Layer 8 of a small transformer language model trained on English Wikipedia (16 layers, counted from 0, width 64).
A neuron's activation on a vector x is GELU(weights . x + bias), where the dot is the dot product.

Input weights of the MLP neurons that the questions are about. A number n stands for (n - 500) times 0.0013.
n14 (bias -0.063): 507,491,499,628,341,323,524,436,374,500,653,333,448,439,370,444,432,355,582,484,385,522,674,623,368,444,665,430,564,410,688,600,426,440,418,446,413,484,511,163,337,440,241,696,421,627,463,558,531,543,540,524,634,620,665,693,473,641,272,531,436,563,369,581
n31 (bias -0.081): 460,448,462,493,517,422,512,521,696,566,626,501,581,509,575,389,673,644,429,685,370,506,471,542,506,462,596,475,468,398,531,377,419,302,495,350,563,672,527,607,478,310,482,472,432,364,538,565,458,490,537,384,558,473,749,442,577,495,276,548,413,545,339,597
n38 (bias -0.081): 571,398,775,426,339,598,560,709,550,604,526,436,621,371,451,557,545,428,679,642,484,564,331,522,549,715,671,567,318,390,592,508,536,550,412,554,535,508,506,264,793,408,533,469,457,503,307,551,496,389,556,552,509,379,842,471,646,498,557,454,596,360,477,499
n40 (bias -0.106): 759,401,557,479,257,482,602,436,460,462,566,551,502,559,345,404,338,481,552,494,431,564,632,336,417,504,548,545,576,595,330,584,756,528,356,276,381,528,361,495,782,675,726,524,555,625,523,382,290,536,406,526,431,665,444,459,468,642,438,454,513,567,359,474
n56 (bias -0.073): 608,586,508,579,465,593,521,651,531,417,424,559,748,533,546,266,447,448,510,769,553,562,636,452,455,612,576,452,701,506,359,445,349,697,286,543,202,519,360,405,590,447,541,481,530,691,654,412,384,392,488,675,412,669,569,427,484,701,251,534,499,417,364,457
n62 (bias -0.015): 442,346,544,433,659,521,415,594,631,678,341,583,511,413,445,578,541,425,540,646,349,341,795,693,399,451,513,517,381,307,389,576,415,451,517,317,399,485,459,484,484,649,548,593,513,469,513,480,613,546,545,540,692,511,294,464,575,355,428,585,459,346,553,400
n67 (bias -0.080): 609,485,740,459,354,510,379,672,535,468,568,500,494,364,388,443,435,579,502,488,460,498,455,745,467,453,609,587,368,469,677,551,707,592,349,507,371,457,502,591,681,295,297,535,396,695,357,564,522,522,493,672,530,529,538,576,473,530,383,426,518,382,617,551
n71 (bias -0.149): 540,467,443,618,548,412,443,638,470,531,477,425,713,471,459,412,385,551,554,647,430,489,441,496,557,606,520,447,441,349,707,434,377,436,573,493,524,734,476,496,537,444,416,423,583,505,476,479,644,495,591,413,639,483,517,537,476,499,668,609,402,472,554,527
n84 (bias -0.038): 521,363,569,553,304,619,720,361,513,563,698,533,524,453,438,449,595,460,635,532,267,528,562,582,383,497,587,437,652,420,388,372,363,384,480,507,584,474,535,344,431,471,709,542,506,476,242,493,491,511,500,518,550,558,581,668,518,428,360,698,284,542,423,367
n91 (bias -0.055): 679,441,475,447,419,592,657,458,663,532,416,422,744,446,563,652,378,469,526,629,393,551,503,597,512,569,696,475,621,182,571,433,376,511,613,264,368,400,490,574,583,544,731,458,296,579,292,402,411,539,410,656,552,494,688,643,556,359,352,551,531,666,563,401
n97 (bias -0.107): 724,470,606,469,443,427,543,248,671,573,372,278,595,425,863,672,638,457,752,550,355,446,567,370,478,615,541,526,560,640,565,520,293,483,323,435,600,392,317,343,648,564,462,314,256,655,431,620,498,469,502,521,628,486,781,443,519,593,481,629,593,452,356,441
n102 (bias -0.070): 535,344,588,540,480,359,619,546,647,562,459,517,576,298,601,570,395,418,506,584,433,32,674,763,273,475,445,442,247,460,555,201,448,504,533,400,491,632,593,417,474,615,458,365,512,709,534,651,488,543,417,361,526,560,379,455,447,506,579,790,698,315,442,626
n108 (bias -0.098): 580,418,682,437,523,495,541,578,362,516,601,581,635,552,445,404,671,293,858,424,336,403,382,459,530,620,410,551,515,333,692,492,393,671,341,521,532,422,404,809,575,127,586,497,541,570,488,634,336,801,439,420,436,558,434,503,318,510,502,420,420,527,763,417
n116 (bias -0.190): 731,511,591,610,301,420,612,422,604,675,557,615,599,668,220,432,453,237,518,333,460,452,594,483,227,468,416,405,527,596,466,551,386,446,558,384,568,258,238,444,760,615,712,467,536,615,420,512,425,574,438,446,680,602,521,500,672,108,339,439,664,488,558,496
n117 (bias -0.073): 482,492,504,367,267,496,590,647,373,532,526,550,371,480,473,431,428,416,730,654,482,502,549,580,591,767,652,329,380,378,768,447,550,530,407,494,726,366,529,483,592,537,431,480,389,530,366,477,489,553,480,731,280,541,559,460,544,540,434,433,438,385,612,410
n119 (bias -0.018): 638,346,506,669,566,483,583,586,493,541,416,385,540,461,538,382,304,603,549,512,492,692,315,509,624,826,464,377,598,426,378,391,433,315,271,295,514,608,475,617,599,498,555,551,466,383,433,354,522,594,539,526,382,610,604,506,534,445,503,423,325,565,553,366
n124 (bias -0.037): 634,438,487,521,394,670,614,659,665,725,469,532,736,410,479,380,481,541,551,423,424,618,387,746,482,683,661,438,362,388,621,445,452,419,279,456,362,395,337,463,457,307,363,557,702,506,575,600,312,508,517,454,338,490,502,310,485,521,383,538,377,430,572,569
n131 (bias -0.060): 530,213,682,530,416,547,625,687,503,524,432,370,517,586,430,547,642,627,504,354,290,514,443,407,496,715,388,338,367,442,704,395,636,451,393,391,415,729,375,619,399,349,357,500,591,452,536,269,614,680,375,506,354,674,435,569,301,558,643,669,642,335,505,458
n132 (bias -0.102): 777,517,551,590,484,461,583,477,436,635,719,546,786,383,523,461,390,420,674,226,599,444,448,494,376,781,665,523,594,483,299,267,526,478,337,402,562,491,517,780,618,382,577,531,390,577,347,601,387,638,560,465,476,497,829,463,599,458,490,355,600,405,393,392
n133 (bias -0.099): 436,421,525,585,431,444,694,346,734,429,706,247,651,666,199,559,497,370,523,515,336,461,534,696,492,499,724,522,522,512,485,546,543,232,455,420,498,416,340,303,715,495,666,462,610,504,612,516,268,483,500,522,576,628,579,454,887,530,574,688,521,411,539,473
n147 (bias -0.205): 648,401,633,501,444,614,504,490,776,648,632,417,581,648,490,443,696,555,550,277,446,316,470,550,508,576,543,575,703,457,433,341,632,510,422,309,755,151,401,570,422,457,450,457,107,453,365,383,337,889,545,427,639,657,523,714,649,696,564,548,437,273,558,569
n182 (bias -0.088): 469,518,485,509,541,558,513,350,335,441,578,584,459,412,503,499,543,633,685,624,460,413,471,370,326,607,574,543,522,389,511,364,402,438,652,450,499,540,414,656,517,474,492,599,405,558,584,473,468,362,648,490,463,637,489,382,617,437,491,637,439,584,483,489
n186 (bias -0.080): 462,464,607,807,545,334,583,397,441,531,567,589,374,503,218,602,582,395,587,613,259,509,598,421,313,432,707,293,298,625,554,328,704,347,463,369,610,620,470,451,513,460,441,530,316,787,414,581,291,631,538,478,584,604,477,473,673,762,474,628,576,317,645,370
n199 (bias -0.099): 364,507,708,470,475,582,421,586,480,583,572,540,484,420,361,426,576,509,585,430,624,474,552,701,176,499,575,420,380,368,635,419,464,532,439,503,495,539,383,617,503,323,259,626,477,622,383,525,481,598,442,447,365,661,567,555,399,497,429,581,413,556,552,475
n209 (bias -0.104): 470,369,422,628,146,441,674,540,401,578,734,351,728,351,362,341,429,535,734,674,367,371,564,482,486,553,611,220,661,553,516,384,565,780,587,466,294,585,448,284,662,494,638,430,456,574,636,552,482,464,544,682,754,436,536,426,506,539,458,447,407,481,531,544
n211 (bias -0.092): 463,423,520,451,358,534,575,430,583,449,657,531,433,604,605,504,356,448,548,424,372,414,322,615,444,682,697,475,611,647,600,472,339,675,493,495,268,393,306,431,497,408,509,266,442,545,420,531,243,608,401,500,442,750,471,494,408,647,468,639,586,627,639,754
n213 (bias -0.042): 642,477,489,557,397,583,517,431,531,655,603,533,724,382,452,294,652,550,563,609,460,621,573,518,444,386,496,553,578,331,418,680,487,437,516,419,544,613,396,420,436,477,627,534,379,464,627,455,465,561,521,403,506,763,463,445,490,587,454,520,361,435,352,417
n218 (bias -0.102): 564,521,668,564,395,487,455,482,588,412,609,468,474,478,549,449,533,503,587,668,606,451,477,406,348,443,619,618,489,639,644,522,521,545,523,373,533,502,579,719,728,498,256,545,360,592,561,446,425,359,348,363,460,388,514,537,503,503,474,435,508,532,543,577
n224 (bias -0.091): 561,442,536,379,561,660,656,397,556,530,563,520,365,513,453,551,404,550,547,495,466,547,701,380,441,640,512,218,465,273,421,609,512,622,452,224,387,508,416,441,634,329,470,536,379,655,399,460,536,350,492,483,519,477,635,650,537,568,523,378,645,648,552,452
n231 (bias -0.084): 449,511,467,490,444,565,468,528,552,630,636,530,698,636,738,509,624,352,562,507,327,385,529,370,460,484,616,350,543,459,451,288,325,598,511,499,402,415,488,258,583,576,393,411,394,696,406,524,493,599,570,400,701,566,631,612,566,383,457,607,377,413,359,395
n233 (bias -0.088): 500,425,527,477,525,341,720,448,678,390,516,525,553,384,446,601,494,560,742,619,367,412,462,706,549,604,676,471,427,439,715,627,419,787,449,445,462,768,525,385,402,493,600,342,459,624,256,287,561,657,485,509,437,513,385,404,653,406,334,608,280,331,735,425
n255 (bias -0.082): 365,495,652,475,455,514,618,593,473,645,486,425,577,593,509,448,296,480,873,616,463,479,377,445,466,855,676,524,630,497,394,488,458,468,344,411,325,429,577,451,536,440,627,702,515,380,384,491,273,526,470,517,419,658,510,406,399,402,261,539,498,511,434,638

Each question shows a token from some text and the vector x that enters the MLP there. A number n stands for (n - 500) times 0.012.

" stay": 480,653,381,572,533,334,448,305,438,313,374,519,584,407,556,547,431,461,397,473,475,657,434,510,609,459,571,444,605,513,529,564,492,675,475,825,338,484,607,513,390,522,458,473,569,688,543,577,514,448,651,547,435,422,525,289,471,631,387,532,477,415,498,534
The two highest activations, in order: n56, n233

"ff": 321,691,498,412,614,363,378,309,482,489,513,641,437,576,389,523,449,331,390,469,538,392,487,568,469,244,351,712,496,674,527,659,515,445,500,600,466,502,636,606,488,510,467,525,670,458,424,476,679,490,572,450,509,514,539,588,466,513,514,357,682,512,531,434
The most active neuron and its activation: n116, at about 0.19

" finished": 547,601,425,492,504,430,506,349,351,533,308,588,376,354,526,538,345,589,408,526,379,731,498,505,669,452,540,497,512,536,578,506,492,577,401,674,444,425,594,549,385,482,464,560,561,702,585,511,468,478,634,576,334,305,501,390,554,597,463,360,464,524,500,634
The most active neuron and its activation: n124, at about 1.1

" cur": 361,646,419,489,480,378,457,310,462,540,467,502,554,504,543,644,486,731,330,321,388,536,474,449,466,467,362,402,528,481,569,508,450,570,521,701,401,493,610,499,466,535,431,603,655,587,386,537,361,288,583,415,613,482,390,532,608,507,595,526,549,628,497,753
The most active neuron and its activation: n211, at about 0.49

" scheduled": 592,663,372,477,513,457,494,341,498,479,424,574,390,418,529,677,469,419,403,440,394,737,404,457,652,311,519,504,624,525,599,665,347,526,550,724,542,494,514,477,466,462,549,396,426,525,511,500,548,332,573,468,568,500,551,386,658,617,348,349,457,485,451,581
The two highest activations, in order: n97, n14

" sp": 415,761,441,423,565,345,268,322,430,417,466,531,572,474,469,653,479,462,354,548,406,563,564,497,418,339,517,468,556,437,560,517,596,560,711,577,536,514,487,503,447,429,573,456,569,448,632,536,678,487,604,433,482,345,362,528,535,539,575,557,657,640,294,463
The most active neuron and its activation: n182, at about 0.27

"ula": 505,675,507,430,634,481,220,559,424,478,459,437,451,414,540,465,674,753,425,549,603,502,415,426,605,304,325,726,554,453,630,492,635,468,592,639,545,420,532,409,544,510,474,477,517,449,498,512,538,378,567,318,374,322,442,480,582,472,390,598,447,511,573,649
Which of these neurons fires most? n218

" mainly": 424,602,324,554,397,505,475,452,435,327,474,549,521,422,503,537,529,552,379,484,351,800,425,573,500,430,503,597,583,747,587,530,392,526,551,546,503,451,639,511,505,452,657,489,608,549,501,378,464,484,677,467,427,409,609,361,574,532,418,256,512,421,450,497
Which three neurons fire most, strongest first? n56, n31, n233

"orm": 437,743,441,376,595,449,365,422,530,415,354,584,593,517,505,621,474,474,325,496,660,420,504,509,507,145,453,780,462,509,416,566,632,491,491,594,525,431,538,385,504,533,357,509,589,559,432,467,573,427,476,306,519,501,486,473,486,611,523,607,682,495,566,612
The two highest activations, in order: n102, n218

"The": 399,598,457,303,552,488,391,436,502,448,454,548,623,567,513,550,622,500,386,514,520,789,337,469,624,518,649,429,457,484,491,580,665,544,528,441,509,579,712,491,493,422,628,457,568,443,475,421,508,162,575,499,430,495,470,494,556,392,405,521,452,490,454,481
The most active neuron and its activation: n31, at about 1.2

" ,": 377,505,331,541,532,607,479,483,247,455,533,357,473,563,505,602,555,531,460,541,465,790,378,496,472,535,480,540,606,461,633,664,426,492,569,589,525,431,801,425,381,509,593,650,514,498,590,364,499,527,519,394,443,395,493,468,568,544,376,357,420,510,348,494
Which of these neurons fires most? n14

" r": 387,651,418,564,459,419,347,377,509,524,520,460,598,487,515,673,493,679,452,397,427,609,369,379,391,506,453,651,459,647,523,391,550,550,506,643,429,486,698,484,328,418,559,466,709,526,448,405,466,641,573,434,339,469,395,394,528,548,680,651,504,611,351,527
The two highest activations, in order: n131, n211

"s": 538,595,443,578,362,343,292,321,501,295,555,422,564,561,445,460,423,623,463,401,363,585,448,413,525,277,449,684,637,657,521,445,585,548,549,570,579,460,503,489,466,579,529,551,558,465,526,492,469,747,636,294,483,505,477,479,553,668,538,351,454,585,567,538
The two highest activations, in order: n147, n40

"0": 540,565,510,544,507,479,397,435,322,299,380,419,288,516,487,672,369,446,456,409,605,664,520,488,589,428,440,691,470,601,336,582,519,528,272,650,569,475,583,426,485,611,494,626,677,413,667,437,473,442,390,438,473,606,546,528,486,564,536,385,572,543,460,650
Which of these neurons fires most? n40

" to": 430,630,314,462,487,479,504,408,433,564,474,539,566,400,400,446,474,611,456,404,512,873,387,597,536,493,515,458,486,514,574,620,392,465,616,510,436,456,691,501,582,464,502,596,491,533,503,477,414,361,576,566,499,276,537,495,470,568,572,317,471,500,405,613
Which of these neurons fires most? n124

" more": 383,660,445,497,503,453,429,446,414,307,473,466,380,553,444,698,500,721,464,395,431,812,415,416,483,495,489,526,499,686,630,467,400,656,599,550,461,561,495,464,452,335,503,532,584,480,500,491,483,431,572,447,482,443,537,414,634,494,425,367,496,464,537,567
Which three neurons fire most, strongest first? n233, n182, n211

" appear": 598,528,259,585,357,387,485,411,398,338,501,636,536,410,447,611,442,443,344,419,417,680,372,553,577,311,584,493,655,557,499,587,425,669,623,713,460,475,556,434,496,537,500,438,583,576,646,615,551,453,628,459,374,406,411,404,512,472,396,515,605,604,405,563
The most active neuron and its activation: n209, at about 0.88

" of": 528,655,338,468,549,576,523,241,466,457,348,409,499,356,478,453,566,577,498,575,441,747,478,414,646,375,499,481,621,430,444,665,494,543,532,426,446,512,559,530,506,648,550,454,505,527,550,496,406,269,611,600,587,370,522,635,484,527,435,437,374,472,502,648
The most active neuron and its activation: n91, at about 1.6

"ization": 438,601,488,671,548,444,333,379,401,506,479,498,369,548,463,504,534,520,436,451,508,660,406,549,601,281,479,458,530,508,608,645,546,550,672,712,595,410,455,539,468,509,516,463,386,510,595,450,464,351,610,325,704,379,437,315,545,516,409,568,325,597,489,711
Which of these neurons fires most? n182

" Z": 459,665,478,456,474,393,107,402,411,670,518,607,314,499,506,568,635,578,465,488,485,524,406,494,478,358,499,362,559,588,563,405,575,587,562,634,481,465,615,641,418,455,512,676,552,327,426,660,550,500,551,381,436,592,504,493,526,440,670,437,415,535,470,528
Which of these neurons fires most? n199

" are": 399,533,311,524,414,425,471,517,368,356,542,526,585,376,457,589,525,494,390,500,492,877,429,564,477,503,601,623,502,578,572,455,367,506,607,570,546,449,654,439,530,430,544,541,565,600,463,404,408,536,633,474,340,390,550,446,541,494,506,371,511,520,398,562
The most active neuron and its activation: n38, at about 0.76

" double": 529,802,397,483,609,551,384,352,476,493,460,579,538,644,501,601,466,534,557,530,474,698,390,298,644,355,398,528,513,413,535,488,452,514,407,634,472,511,451,403,285,486,465,452,627,477,478,509,417,505,632,457,649,515,427,358,646,534,609,341,519,466,489,426
The most active neuron and its activation: n231, at about 0.27

" their": 480,588,400,512,516,476,488,394,503,390,480,509,484,418,520,631,421,669,533,500,470,823,311,534,580,500,537,593,499,543,418,545,519,492,523,498,392,533,545,452,518,358,520,544,670,434,430,409,544,202,677,409,446,425,505,433,606,549,461,457,436,489,489,586
Which three neurons fire most, strongest first? n119, n124, n38

"ers": 483,683,327,588,491,462,152,517,416,390,542,477,459,523,428,375,556,661,352,524,581,594,377,526,684,392,487,485,525,445,530,644,461,500,697,783,457,453,572,536,372,411,392,497,544,576,475,490,475,507,568,454,533,492,509,340,563,526,552,414,406,551,554,649
Which of these neurons fires most? n71

" He": 470,748,293,544,611,572,336,477,418,328,414,628,748,605,642,513,503,471,501,428,486,615,400,566,516,470,507,544,613,400,414,653,423,421,515,427,340,465,695,472,349,371,544,610,603,473,456,585,505,409,535,513,240,427,478,514,521,591,494,597,449,484,474,519
Which of these neurons fires most? n56

"omy": 433,543,439,564,565,620,228,607,353,336,565,504,370,563,448,485,633,566,346,362,604,582,375,560,558,357,434,538,465,396,577,604,595,565,630,679,592,601,549,507,459,558,448,473,440,375,447,481,428,285,520,407,572,454,436,428,575,419,640,433,454,630,660,658
Which of these neurons fires most? n218

"id": 424,708,569,410,585,643,189,435,451,455,416,411,384,455,385,430,521,635,371,487,538,488,482,424,457,215,430,625,484,537,581,645,488,544,577,575,600,514,636,585,492,489,335,578,492,385,647,583,528,361,679,517,513,434,557,453,573,421,459,591,431,593,566,595
Which of these neurons fires most? n218

" by": 393,662,295,529,432,509,466,476,455,463,542,453,477,408,434,550,516,525,484,465,454,872,438,523,612,521,645,495,485,536,457,570,438,516,548,476,540,477,709,409,409,597,555,645,470,594,525,458,326,377,602,389,604,320,458,556,461,471,438,490,514,485,395,494
The most active neuron and its activation: n14, at about 1.8

"Un": 319,518,293,393,458,468,306,370,529,425,584,579,438,505,631,686,595,518,374,349,508,601,363,410,611,385,477,387,595,568,484,465,364,594,466,701,483,562,482,571,433,419,590,415,618,513,408,548,426,486,522,377,643,612,650,646,525,477,734,526,461,537,497,541
The most active neuron and its activation: n231, at about 2.1

"str": 527,707,437,443,486,443,414,351,566,596,577,502,549,457,599,624,529,586,332,390,357,471,388,506,592,342,363,688,498,645,580,443,432,427,652,638,456,554,556,282,476,599,464,390,604,469,427,430,423,424,556,553,480,523,292,628,492,458,693,486,491,484,498,732
Which three neurons fire most, strongest first? n211, n102, n231

" started": 543,667,428,536,456,585,414,350,449,440,374,583,361,375,503,517,419,560,426,439,406,700,375,507,618,443,608,485,675,535,637,551,489,502,499,719,462,467,592,572,399,444,457,514,583,606,568,584,424,334,703,616,412,302,508,424,483,537,344,411,369,516,518,642
Which of these neurons fires most? n124

" In": 440,616,282,410,641,630,380,357,373,463,509,631,395,518,492,582,560,526,351,403,415,712,576,470,587,394,603,365,486,502,476,571,410,528,640,381,426,514,833,384,543,527,595,551,444,578,500,560,445,515,495,486,450,468,497,654,437,404,505,464,331,574,546,571
Which three neurons fire most, strongest first? n224, n231, n91

" sub": 467,654,513,355,678,537,436,343,517,375,440,514,532,563,624,734,443,482,444,407,482,507,483,537,574,467,465,465,404,452,495,524,470,531,714,519,502,572,451,384,442,566,571,464,502,556,462,393,360,352,605,225,561,507,315,489,546,605,729,453,612,578,493,527
The two highest activations, in order: n224, n102

" =": 400,629,459,375,529,443,446,458,263,492,505,500,508,419,494,572,521,529,444,544,571,648,197,443,618,567,443,615,679,413,653,457,473,527,560,566,458,563,697,526,402,464,594,293,613,533,520,598,550,313,477,434,363,365,508,464,543,585,559,325,486,676,677,415
Which three neurons fire most, strongest first? n108, n71, n182

" standard": 364,653,363,606,501,408,338,380,406,443,536,486,511,505,633,632,594,503,432,470,501,820,462,476,585,415,602,528,430,624,653,524,466,603,483,729,467,472,433,501,380,448,374,366,596,520,558,464,376,424,520,375,571,467,511,356,532,491,562,491,467,439,472,587
Which of these neurons fires most? n211

"ont": 301,690,397,411,641,559,158,476,480,513,489,647,450,531,601,538,553,477,354,479,612,470,419,566,455,168,434,616,477,518,529,455,549,516,554,574,478,478,590,540,347,486,327,575,420,500,526,646,486,512,535,356,640,459,584,557,527,529,512,469,625,465,655,461
The most active neuron and its activation: n199, at about 0.9

" about": 556,758,436,520,508,512,477,305,353,445,479,472,411,463,388,404,461,588,373,449,483,807,512,354,478,436,503,448,428,610,436,638,545,528,542,463,531,527,500,286,550,612,644,636,509,637,506,454,481,461,557,525,476,389,457,608,516,612,520,363,528,554,478,388
Which three neurons fire most, strongest first? n40, n224, n186

" identified": 485,568,336,508,424,445,465,368,408,478,600,505,421,452,533,643,523,480,446,407,336,683,481,547,622,410,483,541,556,826,595,585,317,593,566,700,530,440,552,380,432,547,717,495,485,527,560,571,427,362,654,397,551,378,471,365,541,479,319,440,492,567,427,514
Which of these neurons fires most? n97

":": 430,582,280,342,485,576,611,475,442,473,488,469,501,334,461,556,583,555,448,665,517,792,324,482,579,521,544,526,447,513,634,539,621,358,517,614,488,435,719,429,532,442,452,540,473,447,535,470,433,420,508,326,602,328,604,617,515,482,443,506,326,557,474,559
The two highest activations, in order: n31, n38

"head": 464,734,391,524,585,423,252,372,591,326,506,498,578,462,524,570,455,413,397,552,518,545,515,565,622,180,396,578,368,483,464,537,560,429,522,716,529,465,602,479,360,545,556,369,625,609,609,563,485,513,558,558,570,524,421,328,566,560,641,393,537,511,328,588
Which of these neurons fires most? n102